Layer 9 of a small transformer language model trained on English Wikipedia (12 layers, counted from 0, width 128).
A neuron's activation on a vector x is GELU(weights . x), where the dot is the dot product.
The model reads these tokens: "d" "ra" "w" "al" " of" " it" "s" " a" "ir" "w"

The vector x that enters this layer's MLP at each token. A number n stands for (n - 128) times 0.039.
0 "d": 188, 155, 112, 104, 136, 67, 128, 146, 38, 199, 108, 88, 95, 117, 140, 137, 198, 142, 111, 130, 137, 172, 46, 149, 165, 148, 135, 32, 117, 106, 150, 94, 98, 127, 88, 103, 128, 148, 154, 132, 130, 142, 147, 145, 101, 152, 145, 126, 154, 111, 137, 128, 89, 180, 167, 124, 161, 144, 144, 116, 149, 107, 144, 105, 163, 175, 78, 133, 106, 108, 173, 168, 150, 70, 142, 186, 151, 85, 205, 156, 129, 125, 108, 81, 139, 123, 118, 150, 103, 110, 93, 143, 139, 98, 109, 103, 115, 105, 123, 154, 120, 115, 129, 144, 109, 96, 82, 147, 96, 170, 169, 153, 92, 86, 182, 151, 133, 154, 100, 117, 149, 103, 89, 120, 142, 128, 143, 141
1 "ra": 108, 126, 106, 88, 116, 142, 123, 153, 102, 82, 78, 161, 91, 124, 121, 152, 157, 107, 133, 213, 87, 129, 104, 153, 184, 107, 132, 162, 129, 139, 103, 102, 104, 173, 142, 76, 183, 149, 118, 134, 108, 149, 126, 145, 95, 137, 91, 141, 131, 108, 140, 180, 108, 141, 93, 150, 127, 133, 153, 94, 96, 90, 172, 163, 170, 190, 94, 125, 91, 118, 92, 156, 158, 163, 196, 127, 141, 168, 118, 103, 142, 132, 98, 108, 180, 119, 152, 116, 103, 54, 186, 129, 109, 143, 94, 136, 178, 29, 109, 161, 138, 106, 96, 104, 133, 155, 78, 170, 124, 88, 131, 129, 112, 155, 119, 112, 128, 189, 101, 165, 82, 101, 78, 157, 149, 131, 158, 153
2 "w": 114, 104, 50, 100, 107, 91, 123, 161, 167, 115, 94, 156, 134, 103, 136, 169, 176, 186, 148, 200, 175, 159, 118, 133, 134, 123, 102, 156, 114, 116, 122, 75, 103, 134, 128, 130, 171, 108, 180, 104, 151, 113, 120, 107, 145, 129, 154, 136, 160, 117, 98, 109, 103, 120, 131, 190, 45, 137, 175, 156, 79, 108, 129, 99, 177, 179, 100, 94, 108, 180, 112, 143, 136, 130, 197, 96, 183, 153, 107, 140, 158, 147, 165, 116, 123, 101, 112, 137, 138, 106, 140, 101, 102, 180, 96, 134, 156, 133, 93, 102, 91, 115, 50, 128, 120, 138, 118, 97, 87, 122, 86, 77, 111, 143, 202, 127, 91, 195, 120, 125, 106, 175, 93, 133, 117, 166, 127, 122
3 "al": 150, 92, 107, 85, 123, 146, 190, 185, 125, 123, 115, 166, 105, 165, 144, 150, 171, 147, 204, 140, 104, 129, 80, 113, 106, 121, 79, 171, 113, 149, 151, 94, 71, 168, 131, 110, 157, 144, 108, 84, 159, 75, 128, 91, 158, 151, 116, 162, 155, 119, 167, 154, 144, 130, 180, 118, 121, 108, 141, 142, 88, 115, 124, 130, 139, 169, 159, 121, 26, 85, 108, 128, 118, 173, 150, 117, 112, 150, 124, 105, 162, 126, 139, 136, 144, 76, 109, 131, 157, 138, 159, 94, 118, 163, 112, 134, 136, 173, 103, 155, 73, 80, 97, 79, 109, 129, 91, 147, 128, 179, 95, 131, 124, 101, 156, 110, 72, 169, 119, 98, 67, 133, 100, 164, 142, 214, 140, 88
4 " of": 153, 134, 90, 170, 128, 166, 164, 178, 161, 147, 103, 178, 102, 136, 125, 156, 167, 108, 164, 131, 127, 131, 91, 132, 91, 143, 95, 163, 123, 137, 184, 78, 69, 162, 117, 77, 69, 108, 112, 118, 114, 108, 104, 106, 143, 101, 113, 127, 152, 119, 111, 165, 94, 143, 122, 203, 124, 139, 151, 116, 136, 98, 116, 149, 128, 208, 130, 99, 80, 99, 150, 205, 186, 110, 188, 128, 86, 152, 92, 84, 161, 133, 87, 147, 90, 37, 70, 135, 161, 119, 196, 109, 73, 165, 126, 148, 131, 139, 122, 154, 135, 66, 88, 126, 132, 130, 119, 170, 88, 140, 112, 114, 122, 111, 130, 103, 108, 185, 170, 141, 117, 121, 136, 140, 144, 133, 114, 119
5 " it": 124, 110, 70, 81, 116, 137, 162, 176, 102, 139, 112, 150, 115, 169, 129, 159, 192, 134, 88, 170, 121, 162, 110, 135, 113, 112, 153, 156, 119, 107, 206, 95, 96, 119, 144, 151, 139, 137, 164, 136, 191, 80, 97, 144, 135, 138, 162, 89, 164, 159, 128, 186, 132, 135, 196, 149, 125, 89, 145, 94, 123, 123, 106, 128, 103, 161, 163, 89, 67, 111, 177, 157, 110, 79, 149, 140, 132, 113, 95, 132, 142, 89, 99, 109, 145, 84, 59, 150, 127, 147, 147, 177, 77, 155, 119, 127, 113, 132, 101, 134, 128, 140, 118, 148, 113, 133, 132, 146, 119, 126, 84, 105, 86, 87, 166, 142, 84, 189, 153, 157, 24, 167, 140, 172, 102, 85, 99, 110
6 "s": 125, 144, 114, 148, 120, 187, 141, 145, 143, 159, 108, 134, 102, 168, 105, 161, 127, 182, 167, 179, 191, 131, 160, 134, 160, 103, 74, 181, 106, 112, 163, 72, 37, 165, 193, 149, 159, 104, 163, 152, 132, 140, 118, 96, 135, 143, 119, 112, 114, 162, 85, 131, 108, 166, 138, 120, 181, 103, 85, 88, 117, 95, 89, 143, 124, 155, 188, 124, 56, 102, 115, 155, 139, 200, 135, 126, 113, 114, 137, 189, 84, 124, 121, 109, 95, 83, 128, 111, 167, 62, 114, 107, 111, 123, 141, 137, 101, 132, 109, 153, 191, 90, 135, 103, 139, 125, 140, 124, 150, 111, 147, 98, 75, 110, 163, 70, 103, 139, 149, 95, 56, 133, 123, 148, 135, 119, 102, 157
7 " a": 139, 100, 113, 132, 130, 191, 132, 163, 128, 122, 103, 111, 142, 141, 169, 160, 165, 111, 185, 170, 117, 155, 67, 133, 182, 84, 104, 129, 153, 145, 176, 85, 84, 132, 159, 149, 162, 141, 115, 169, 131, 149, 96, 152, 65, 128, 114, 74, 174, 162, 125, 158, 107, 148, 118, 120, 171, 127, 170, 126, 125, 125, 116, 121, 122, 141, 93, 110, 74, 72, 114, 184, 135, 98, 169, 139, 94, 168, 98, 137, 139, 85, 91, 132, 97, 69, 129, 114, 157, 79, 106, 116, 101, 136, 130, 184, 120, 99, 104, 191, 165, 83, 133, 165, 113, 151, 112, 195, 109, 115, 165, 73, 102, 137, 109, 127, 129, 174, 108, 149, 79, 141, 119, 145, 155, 87, 39, 128
8 "ir": 162, 116, 44, 135, 103, 112, 140, 154, 157, 133, 114, 154, 84, 116, 123, 88, 165, 176, 165, 190, 173, 164, 105, 140, 166, 67, 101, 141, 123, 105, 137, 89, 107, 158, 191, 114, 168, 160, 111, 122, 159, 170, 53, 106, 133, 102, 157, 118, 169, 162, 142, 149, 117, 136, 105, 132, 145, 149, 106, 124, 113, 90, 103, 182, 142, 175, 136, 158, 78, 129, 141, 162, 63, 118, 160, 129, 48, 114, 146, 72, 144, 130, 115, 102, 154, 120, 131, 98, 171, 104, 84, 114, 117, 135, 106, 109, 84, 108, 164, 148, 103, 118, 144, 124, 153, 98, 133, 163, 102, 181, 136, 97, 81, 102, 220, 134, 146, 144, 109, 107, 92, 104, 140, 172, 147, 82, 106, 152
9 "w": 97, 129, 54, 140, 159, 148, 130, 149, 188, 101, 128, 173, 132, 139, 121, 146, 173, 208, 123, 250, 176, 150, 132, 115, 142, 110, 98, 143, 128, 107, 147, 78, 126, 137, 128, 164, 180, 143, 167, 66, 97, 159, 94, 88, 130, 139, 135, 121, 216, 140, 108, 104, 115, 145, 122, 167, 126, 178, 188, 139, 132, 83, 146, 123, 99, 167, 166, 106, 122, 170, 122, 137, 95, 126, 152, 103, 121, 82, 129, 141, 128, 140, 133, 140, 98, 74, 147, 106, 160, 93, 136, 118, 62, 120, 159, 114, 100, 148, 79, 145, 116, 128, 99, 107, 136, 128, 116, 101, 124, 121, 82, 61, 139, 128, 165, 135, 103, 145, 143, 103, 83, 138, 87, 140, 109, 78, 85, 149

Each question shows the input weights of one neuron of the MLP. A number n stands for (n - 128) times 0.002.

n138: 86, 81, 122, 144, 155, 156, 121, 143, 192, 76, 123, 160, 122, 142, 125, 134, 80, 138, 155, 155, 125, 114, 150, 127, 112, 118, 136, 207, 128, 133, 124, 156, 123, 166, 151, 130, 122, 134, 107, 139, 122, 159, 117, 111, 144, 100, 107, 121, 97, 136, 150, 115, 133, 115, 127, 157, 131, 113, 132, 95, 104, 123, 139, 150, 107, 114, 152, 113, 143, 155, 117, 109, 70, 171, 111, 95, 145, 147, 90, 68, 151, 113, 123, 143, 124, 153, 138, 124, 168, 135, 155, 117, 148, 139, 137, 142, 105, 146, 142, 108, 130, 113, 104, 144, 127, 167, 152, 132, 137, 76, 86, 94, 114, 114, 105, 92, 108, 127, 147, 101, 106, 164, 162, 143, 151, 126, 96, 115
It fires most on token 9 "w"

n151: 109, 127, 156, 121, 159, 156, 118, 76, 166, 190, 114, 77, 87, 135, 149, 174, 143, 145, 114, 122, 136, 66, 138, 111, 121, 139, 112, 137, 95, 109, 63, 135, 113, 178, 164, 131, 159, 144, 147, 127, 155, 129, 119, 140, 74, 115, 111, 132, 114, 144, 102, 151, 133, 99, 101, 88, 90, 147, 143, 130, 81, 99, 137, 111, 129, 98, 125, 136, 111, 81, 172, 153, 184, 105, 156, 165, 127, 155, 143, 141, 216, 132, 181, 140, 100, 146, 114, 95, 131, 125, 108, 103, 177, 144, 106, 141, 151, 111, 117, 151, 134, 104, 180, 125, 83, 127, 126, 108, 135, 128, 111, 118, 108, 161, 66, 112, 155, 104, 119, 141, 117, 149, 115, 103, 120, 115, 207, 131
Its three highest activations, in order, are on tokens 1 "ra", 7 " a", 6 "s"

n216: 145, 110, 146, 163, 125, 153, 115, 137, 114, 168, 144, 149, 160, 113, 97, 144, 82, 109, 180, 70, 84, 113, 146, 92, 157, 126, 70, 67, 110, 148, 177, 139, 157, 65, 164, 91, 145, 157, 111, 169, 120, 81, 167, 173, 126, 165, 127, 104, 72, 132, 125, 106, 103, 152, 116, 161, 140, 98, 143, 102, 191, 167, 130, 117, 105, 102, 131, 73, 131, 141, 179, 129, 162, 127, 154, 131, 97, 158, 146, 120, 127, 82, 141, 78, 140, 125, 162, 140, 136, 111, 104, 128, 139, 160, 76, 148, 153, 117, 151, 120, 199, 79, 135, 45, 39, 79, 148, 126, 153, 176, 133, 110, 156, 126, 139, 127, 88, 120, 115, 151, 141, 131, 149, 137, 185, 69, 98, 193
It fires most on token 7 " a"

n2: 112, 144, 134, 69, 184, 80, 105, 101, 137, 109, 123, 137, 171, 159, 112, 115, 112, 116, 132, 108, 141, 154, 150, 124, 108, 75, 133, 133, 112, 109, 83, 170, 131, 169, 49, 143, 146, 73, 126, 130, 136, 150, 150, 133, 95, 134, 129, 134, 160, 104, 123, 130, 109, 112, 196, 137, 117, 121, 84, 99, 69, 120, 134, 158, 179, 101, 133, 125, 189, 111, 135, 170, 133, 80, 156, 137, 104, 129, 119, 149, 105, 93, 135, 150, 180, 156, 138, 142, 142, 71, 91, 183, 135, 92, 130, 110, 145, 119, 101, 110, 188, 148, 86, 132, 178, 165, 118, 86, 140, 122, 111, 163, 89, 157, 147, 99, 117, 119, 99, 171, 165, 148, 110, 133, 121, 70, 165, 215
It fires most on token 1 "ra"

n164: 114, 96, 169, 146, 138, 113, 44, 99, 142, 114, 93, 182, 111, 143, 137, 164, 222, 157, 114, 119, 120, 139, 110, 142, 91, 87, 120, 98, 94, 127, 124, 85, 164, 174, 133, 190, 141, 110, 143, 146, 135, 78, 137, 189, 133, 157, 118, 142, 110, 133, 95, 193, 128, 216, 97, 134, 111, 149, 69, 107, 126, 153, 117, 84, 182, 88, 114, 116, 178, 140, 95, 128, 151, 92, 153, 118, 100, 98, 112, 92, 71, 142, 172, 165, 156, 134, 118, 100, 149, 127, 113, 119, 109, 96, 160, 84, 84, 154, 73, 143, 138, 125, 110, 68, 153, 234, 151, 91, 111, 162, 113, 157, 128, 178, 73, 127, 164, 151, 125, 196, 150, 80, 126, 134, 133, 118, 108, 80
Its three highest activations, in order, are on tokens 9 "w", 1 "ra", 2 "w"

n210: 61, 159, 95, 153, 130, 175, 142, 121, 133, 137, 122, 98, 87, 121, 137, 127, 159, 56, 72, 105, 83, 167, 157, 155, 76, 194, 104, 158, 119, 86, 127, 133, 135, 143, 152, 168, 159, 94, 128, 224, 103, 151, 170, 58, 122, 163, 142, 104, 127, 149, 129, 72, 111, 80, 172, 146, 178, 92, 105, 167, 121, 184, 114, 129, 125, 93, 94, 102, 120, 128, 152, 106, 172, 141, 116, 139, 152, 153, 160, 93, 114, 118, 142, 141, 78, 136, 93, 177, 116, 160, 133, 134, 143, 150, 110, 148, 93, 179, 138, 173, 93, 150, 199, 144, 140, 106, 186, 113, 88, 115, 106, 102, 92, 123, 126, 131, 101, 116, 157, 101, 125, 86, 60, 120, 123, 140, 169, 89
On which two tokens does it fire most, strongest first? 5 " it", 6 "s"

n113: 95, 130, 132, 145, 151, 188, 106, 121, 119, 125, 66, 76, 109, 146, 97, 83, 149, 103, 134, 117, 144, 128, 104, 108, 136, 189, 144, 120, 153, 85, 71, 175, 131, 136, 176, 129, 112, 151, 97, 168, 74, 142, 160, 106, 133, 190, 81, 164, 109, 110, 187, 96, 135, 169, 106, 120, 136, 170, 107, 132, 78, 128, 111, 113, 153, 140, 113, 116, 106, 83, 82, 128, 168, 159, 102, 101, 77, 172, 163, 163, 162, 100, 132, 151, 70, 196, 139, 146, 113, 163, 80, 165, 136, 112, 227, 67, 70, 110, 53, 128, 116, 177, 162, 132, 115, 177, 82, 167, 73, 205, 146, 82, 129, 144, 132, 91, 143, 152, 108, 83, 140, 174, 145, 158, 107, 124, 115, 131
On which token does it fire most, and how strongly? 7 " a", at about 0.31

n199: 206, 118, 137, 137, 102, 125, 74, 143, 143, 148, 115, 103, 158, 137, 141, 107, 142, 120, 148, 89, 94, 100, 96, 131, 146, 154, 146, 123, 108, 82, 158, 116, 125, 123, 126, 78, 143, 108, 111, 122, 180, 97, 131, 111, 206, 129, 118, 145, 104, 106, 107, 146, 228, 104, 144, 197, 167, 186, 146, 118, 129, 96, 106, 116, 112, 100, 96, 116, 143, 127, 123, 106, 111, 117, 123, 84, 157, 192, 130, 109, 157, 129, 132, 104, 79, 156, 95, 110, 142, 136, 105, 98, 152, 115, 133, 122, 161, 126, 103, 100, 143, 120, 118, 135, 144, 145, 153, 99, 108, 150, 189, 159, 139, 115, 135, 106, 101, 100, 136, 111, 88, 178, 191, 138, 124, 134, 120, 86
Its three highest activations, in order, are on tokens 3 "al", 4 " of", 2 "w"

n192: 127, 126, 152, 125, 116, 165, 135, 143, 55, 181, 121, 143, 86, 154, 68, 116, 99, 95, 160, 160, 128, 168, 142, 197, 103, 126, 123, 102, 159, 145, 128, 161, 143, 186, 85, 152, 124, 132, 91, 143, 101, 142, 155, 151, 132, 83, 135, 201, 96, 108, 123, 191, 164, 68, 106, 125, 133, 113, 158, 107, 103, 81, 121, 124, 123, 119, 109, 129, 112, 120, 107, 62, 129, 133, 70, 87, 87, 117, 170, 151, 121, 134, 111, 156, 91, 99, 179, 149, 96, 100, 131, 97, 111, 132, 122, 140, 137, 163, 135, 122, 69, 181, 169, 138, 152, 160, 105, 138, 136, 105, 182, 177, 153, 150, 82, 174, 156, 131, 97, 119, 154, 134, 107, 160, 100, 125, 113, 108
It fires most on token 1 "ra"

n112: 99, 109, 110, 111, 127, 129, 165, 75, 147, 148, 103, 105, 120, 158, 101, 94, 171, 136, 68, 94, 158, 151, 101, 152, 103, 124, 132, 193, 181, 139, 138, 201, 113, 96, 104, 124, 106, 104, 147, 159, 114, 153, 113, 57, 118, 143, 103, 156, 115, 120, 145, 134, 132, 125, 118, 144, 116, 117, 123, 152, 173, 180, 122, 86, 116, 161, 109, 191, 133, 150, 91, 140, 79, 157, 148, 164, 86, 114, 102, 167, 77, 158, 88, 128, 90, 116, 65, 124, 150, 113, 151, 107, 162, 146, 149, 128, 119, 130, 115, 166, 125, 175, 167, 113, 94, 143, 91, 205, 140, 123, 85, 150, 119, 114, 166, 94, 144, 140, 121, 128, 150, 111, 145, 129, 141, 78, 135, 72
On which two tokens does it fire most, strongest first? 4 " of", 5 " it"

n107: 126, 69, 148, 110, 109, 117, 126, 121, 111, 115, 128, 86, 126, 134, 131, 142, 111, 136, 83, 143, 148, 131, 148, 131, 103, 161, 94, 116, 88, 183, 153, 117, 146, 115, 94, 110, 102, 96, 174, 118, 120, 150, 130, 121, 152, 177, 161, 115, 144, 167, 151, 219, 145, 121, 117, 112, 115, 141, 111, 108, 133, 134, 100, 91, 126, 106, 120, 112, 139, 123, 133, 169, 185, 112, 133, 105, 125, 143, 81, 161, 98, 104, 184, 153, 116, 102, 93, 115, 91, 113, 129, 102, 119, 142, 109, 172, 166, 126, 78, 104, 110, 134, 144, 135, 106, 174, 130, 153, 105, 137, 123, 129, 110, 102, 111, 105, 169, 146, 188, 177, 105, 142, 116, 150, 111, 123, 142, 176
It fires most on token 5 " it"

n153: 99, 113, 95, 140, 130, 170, 146, 134, 127, 158, 188, 126, 115, 161, 128, 101, 95, 148, 134, 121, 179, 134, 147, 104, 132, 143, 168, 84, 193, 127, 140, 148, 148, 149, 122, 142, 164, 134, 136, 190, 105, 130, 129, 133, 129, 126, 118, 93, 134, 95, 125, 88, 138, 154, 23, 102, 119, 147, 112, 112, 151, 102, 101, 146, 62, 104, 156, 124, 154, 176, 133, 133, 115, 99, 102, 118, 125, 123, 85, 99, 104, 107, 96, 106, 139, 133, 127, 104, 96, 116, 145, 107, 122, 130, 130, 137, 170, 146, 175, 108, 171, 153, 141, 138, 80, 130, 83, 144, 124, 159, 172, 138, 102, 159, 89, 151, 140, 122, 97, 183, 125, 111, 142, 137, 134, 131, 70, 125
It fires most on token 7 " a"

n137: 123, 121, 128, 101, 139, 128, 61, 108, 98, 163, 175, 112, 124, 100, 178, 134, 99, 92, 165, 149, 118, 99, 123, 147, 140, 96, 205, 92, 93, 126, 131, 134, 126, 107, 133, 124, 94, 173, 108, 104, 144, 143, 124, 55, 73, 186, 160, 167, 129, 125, 141, 153, 146, 196, 65, 114, 169, 163, 136, 85, 142, 131, 112, 145, 142, 86, 140, 98, 169, 111, 156, 109, 100, 107, 116, 165, 102, 158, 121, 164, 174, 137, 127, 88, 135, 116, 155, 111, 154, 135, 132, 121, 47, 122, 131, 110, 133, 160, 140, 160, 145, 129, 178, 85, 139, 147, 114, 106, 126, 90, 89, 121, 151, 148, 111, 173, 132, 127, 96, 163, 107, 117, 120, 122, 153, 131, 120, 113
Its three highest activations, in order, are on tokens 7 " a", 0 "d", 1 "ra"

n222: 127, 78, 117, 91, 178, 176, 105, 130, 156, 110, 111, 89, 148, 128, 108, 138, 138, 100, 173, 92, 130, 159, 113, 206, 143, 175, 112, 130, 146, 143, 144, 143, 113, 113, 144, 140, 102, 166, 152, 143, 166, 140, 124, 172, 165, 107, 112, 104, 128, 132, 147, 87, 157, 157, 114, 141, 126, 88, 99, 92, 204, 146, 122, 130, 125, 126, 126, 111, 157, 137, 112, 138, 118, 110, 108, 144, 123, 116, 103, 164, 92, 135, 94, 128, 127, 171, 128, 95, 126, 95, 101, 145, 173, 90, 158, 91, 123, 124, 113, 150, 137, 181, 109, 131, 83, 134, 122, 93, 122, 132, 157, 126, 164, 121, 79, 140, 148, 117, 122, 97, 108, 104, 157, 82, 93, 85, 105, 95
It fires most on token 7 " a"

n44: 84, 145, 129, 123, 93, 130, 167, 134, 142, 124, 167, 85, 114, 138, 168, 114, 107, 157, 154, 105, 139, 107, 175, 115, 149, 91, 109, 115, 163, 143, 106, 146, 121, 158, 115, 122, 115, 155, 132, 112, 120, 88, 136, 61, 123, 108, 169, 107, 133, 89, 78, 106, 86, 190, 108, 142, 148, 96, 170, 121, 96, 77, 151, 150, 92, 136, 151, 148, 127, 111, 145, 85, 136, 135, 155, 118, 145, 128, 152, 194, 125, 124, 93, 141, 132, 105, 134, 129, 125, 87, 113, 130, 142, 148, 143, 126, 87, 123, 85, 142, 156, 115, 162, 137, 128, 144, 164, 133, 112, 121, 70, 188, 149, 130, 105, 120, 115, 185, 88, 127, 166, 165, 149, 77, 140, 150, 142, 130
On which token does it fire most, and how strongly? 6 "s", at about 0.93

n115: 128, 155, 123, 155, 74, 57, 132, 115, 102, 145, 169, 156, 107, 116, 157, 99, 162, 154, 114, 155, 144, 145, 102, 134, 136, 148, 155, 90, 145, 125, 64, 145, 151, 105, 116, 159, 83, 108, 126, 122, 141, 145, 98, 103, 98, 132, 113, 174, 102, 132, 191, 102, 242, 113, 123, 168, 100, 155, 78, 161, 107, 91, 168, 104, 77, 130, 97, 157, 117, 122, 136, 107, 146, 123, 73, 175, 130, 99, 146, 110, 108, 126, 133, 164, 103, 117, 125, 177, 100, 72, 134, 149, 100, 127, 111, 133, 143, 153, 118, 128, 87, 214, 133, 127, 95, 171, 140, 133, 159, 136, 172, 140, 137, 90, 169, 120, 64, 131, 143, 75, 119, 96, 140, 204, 103, 106, 174, 107
On which two tokens does it fire most, strongest first? 0 "d", 8 "ir"

n147: 138, 115, 120, 104, 97, 90, 103, 42, 143, 96, 116, 181, 198, 130, 139, 140, 154, 201, 101, 146, 164, 134, 132, 131, 106, 112, 155, 90, 80, 158, 134, 128, 160, 132, 91, 174, 82, 90, 150, 132, 167, 189, 146, 152, 159, 86, 84, 142, 91, 143, 114, 156, 99, 186, 134, 121, 181, 161, 119, 155, 190, 112, 121, 128, 99, 125, 131, 152, 88, 104, 75, 177, 129, 103, 86, 71, 176, 79, 173, 142, 75, 99, 144, 139, 139, 189, 80, 120, 104, 112, 98, 140, 105, 85, 79, 101, 107, 149, 123, 107, 130, 87, 138, 87, 124, 160, 98, 132, 83, 166, 131, 157, 144, 149, 82, 139, 175, 108, 178, 166, 184, 79, 168, 173, 117, 159, 94, 104
It fires most on token 0 "d"

n131: 130, 181, 150, 132, 124, 133, 120, 158, 93, 134, 124, 133, 138, 117, 111, 124, 98, 101, 178, 124, 102, 73, 149, 141, 64, 117, 130, 113, 99, 83, 160, 192, 157, 135, 211, 103, 64, 105, 105, 92, 161, 149, 146, 106, 161, 167, 173, 160, 149, 146, 134, 146, 144, 121, 169, 111, 168, 117, 127, 124, 130, 119, 134, 124, 91, 113, 90, 124, 159, 138, 117, 63, 160, 137, 153, 103, 178, 155, 99, 122, 80, 143, 87, 122, 89, 105, 157, 94, 68, 115, 165, 117, 58, 131, 93, 84, 113, 98, 169, 117, 190, 110, 142, 143, 151, 127, 118, 135, 79, 60, 122, 172, 215, 184, 135, 159, 137, 133, 157, 113, 172, 97, 176, 110, 153, 81, 131, 103
It fires most on token 4 " of"

n193: 119, 193, 169, 117, 89, 168, 100, 92, 89, 80, 139, 115, 110, 89, 164, 183, 132, 127, 99, 166, 168, 120, 35, 120, 138, 99, 164, 100, 135, 105, 119, 91, 108, 98, 116, 140, 151, 112, 145, 123, 116, 113, 119, 108, 97, 202, 128, 124, 150, 167, 124, 126, 135, 156, 92, 97, 143, 123, 130, 106, 22, 132, 172, 142, 125, 73, 150, 120, 149, 125, 154, 119, 182, 178, 139, 159, 117, 120, 128, 162, 160, 100, 95, 208, 121, 143, 138, 140, 116, 109, 133, 232, 125, 129, 146, 153, 153, 125, 118, 77, 196, 118, 192, 146, 92, 131, 118, 111, 130, 99, 70, 213, 212, 143, 80, 74, 116, 65, 82, 127, 126, 147, 139, 176, 139, 109, 70, 112
Its three highest activations, in order, are on tokens 7 " a", 1 "ra", 6 "s"

n100: 161, 167, 130, 154, 131, 88, 131, 124, 136, 154, 153, 159, 114, 131, 146, 148, 117, 149, 151, 136, 84, 142, 125, 121, 156, 141, 154, 85, 122, 115, 117, 99, 149, 120, 100, 153, 162, 123, 150, 119, 148, 157, 135, 150, 124, 105, 121, 145, 71, 180, 148, 84, 104, 157, 89, 103, 105, 128, 71, 135, 129, 127, 143, 144, 143, 109, 82, 84, 193, 149, 59, 122, 146, 108, 147, 110, 148, 137, 125, 123, 122, 144, 150, 138, 120, 71, 132, 112, 90, 134, 144, 70, 136, 139, 138, 130, 143, 165, 148, 51, 81, 56, 102, 152, 106, 172, 147, 126, 124, 147, 120, 155, 175, 120, 139, 98, 71, 163, 136, 126, 132, 125, 210, 73, 142, 158, 131, 99
On which token does it fire most, and how strongly? 2 "w", at about 1.1

n23: 168, 111, 128, 145, 108, 117, 50, 152, 135, 113, 117, 117, 82, 159, 101, 168, 96, 140, 135, 137, 164, 152, 159, 121, 122, 143, 139, 113, 147, 141, 91, 74, 119, 133, 95, 90, 159, 127, 160, 129, 134, 141, 98, 99, 96, 139, 194, 103, 124, 106, 150, 107, 134, 121, 129, 56, 118, 113, 151, 158, 110, 125, 87, 111, 174, 101, 171, 166, 127, 106, 117, 102, 139, 116, 155, 131, 111, 120, 62, 166, 117, 113, 183, 166, 120, 93, 110, 120, 87, 180, 134, 144, 160, 149, 146, 112, 122, 148, 109, 140, 157, 163, 110, 107, 115, 119, 108, 101, 185, 136, 113, 93, 64, 132, 74, 141, 153, 160, 105, 131, 186, 118, 169, 120, 182, 134, 142, 183
On which token does it fire most, and how strongly? 2 "w", at about 0.3

n186: 148, 104, 147, 132, 147, 135, 87, 165, 151, 118, 101, 153, 164, 113, 134, 96, 150, 131, 53, 113, 131, 124, 97, 104, 158, 105, 102, 148, 99, 164, 113, 163, 122, 114, 99, 144, 127, 151, 124, 135, 166, 128, 131, 183, 131, 87, 115, 125, 164, 136, 129, 125, 124, 126, 81, 139, 146, 82, 152, 108, 102, 158, 166, 80, 114, 93, 152, 140, 145, 211, 142, 139, 153, 131, 138, 141, 153, 123, 94, 132, 129, 142, 157, 95, 94, 111, 120, 44, 74, 177, 118, 78, 168, 136, 121, 135, 158, 122, 113, 131, 135, 68, 144, 115, 38, 110, 154, 130, 111, 98, 119, 144, 151, 123, 90, 100, 237, 132, 121, 184, 160, 185, 147, 147, 92, 116, 136, 147
It fires most on token 7 " a"

n241: 115, 179, 94, 126, 150, 148, 147, 93, 134, 56, 156, 98, 103, 147, 110, 154, 144, 148, 113, 169, 141, 91, 141, 115, 185, 141, 153, 84, 143, 151, 129, 155, 120, 136, 124, 123, 122, 101, 161, 114, 107, 89, 178, 151, 119, 144, 138, 140, 135, 125, 114, 170, 131, 156, 140, 160, 85, 92, 51, 81, 153, 76, 117, 102, 128, 108, 135, 134, 136, 99, 144, 143, 146, 108, 106, 163, 105, 106, 105, 108, 131, 157, 180, 140, 114, 111, 162, 133, 126, 162, 103, 93, 84, 90, 97, 125, 119, 180, 88, 117, 106, 156, 169, 95, 90, 179, 132, 91, 137, 194, 167, 161, 150, 116, 135, 111, 135, 147, 122, 160, 81, 135, 165, 119, 103, 149, 128, 109
It fires most on token 5 " it"

n187: 139, 159, 149, 94, 85, 157, 146, 102, 172, 119, 115, 125, 108, 104, 74, 101, 134, 83, 115, 126, 71, 147, 81, 135, 130, 154, 146, 142, 112, 200, 117, 146, 167, 102, 123, 157, 171, 109, 152, 163, 117, 139, 96, 136, 98, 169, 159, 159, 132, 125, 138, 139, 136, 174, 104, 123, 153, 127, 179, 179, 155, 113, 137, 127, 156, 139, 126, 156, 151, 84, 137, 163, 132, 128, 129, 131, 156, 102, 145, 63, 94, 99, 125, 119, 136, 164, 115, 121, 125, 79, 89, 88, 129, 106, 104, 122, 130, 118, 139, 144, 98, 134, 163, 137, 116, 113, 81, 111, 119, 151, 139, 119, 89, 94, 157, 102, 95, 108, 121, 145, 164, 126, 144, 112, 122, 102, 174, 148
Its three highest activations, in order, are on tokens 0 "d", 1 "ra", 8 "ir"

n39: 114, 90, 196, 150, 56, 176, 95, 132, 146, 100, 133, 127, 75, 125, 102, 145, 94, 159, 107, 102, 108, 130, 132, 136, 86, 176, 129, 151, 146, 155, 156, 112, 122, 99, 169, 176, 114, 114, 102, 124, 144, 135, 92, 99, 146, 155, 82, 121, 78, 135, 139, 46, 103, 121, 153, 122, 127, 87, 156, 134, 136, 207, 78, 128, 165, 148, 92, 144, 52, 94, 168, 156, 141, 122, 135, 133, 146, 140, 108, 180, 148, 164, 100, 123, 153, 186, 131, 131, 156, 153, 125, 108, 84, 97, 149, 148, 122, 140, 131, 149, 73, 142, 161, 174, 100, 107, 160, 121, 115, 176, 97, 150, 138, 102, 157, 133, 163, 91, 136, 135, 133, 80, 143, 112, 83, 186, 138, 79
It fires most on token 3 "al"

n243: 136, 114, 84, 134, 108, 119, 128, 133, 144, 129, 126, 146, 160, 177, 145, 146, 99, 162, 122, 135, 111, 139, 162, 124, 93, 147, 135, 76, 144, 113, 106, 144, 128, 171, 127, 160, 149, 114, 136, 164, 131, 187, 124, 92, 111, 144, 132, 126, 134, 119, 107, 132, 133, 103, 183, 135, 138, 75, 144, 161, 98, 87, 106, 105, 139, 46, 108, 126, 154, 104, 152, 81, 131, 201, 111, 106, 183, 143, 153, 168, 165, 138, 160, 104, 184, 173, 133, 65, 116, 73, 130, 126, 123, 153, 106, 95, 108, 77, 88, 106, 107, 140, 86, 123, 145, 153, 166, 154, 118, 125, 129, 141, 135, 101, 133, 101, 132, 131, 127, 160, 127, 140, 100, 141, 131, 117, 137, 62
It fires most on token 2 "w"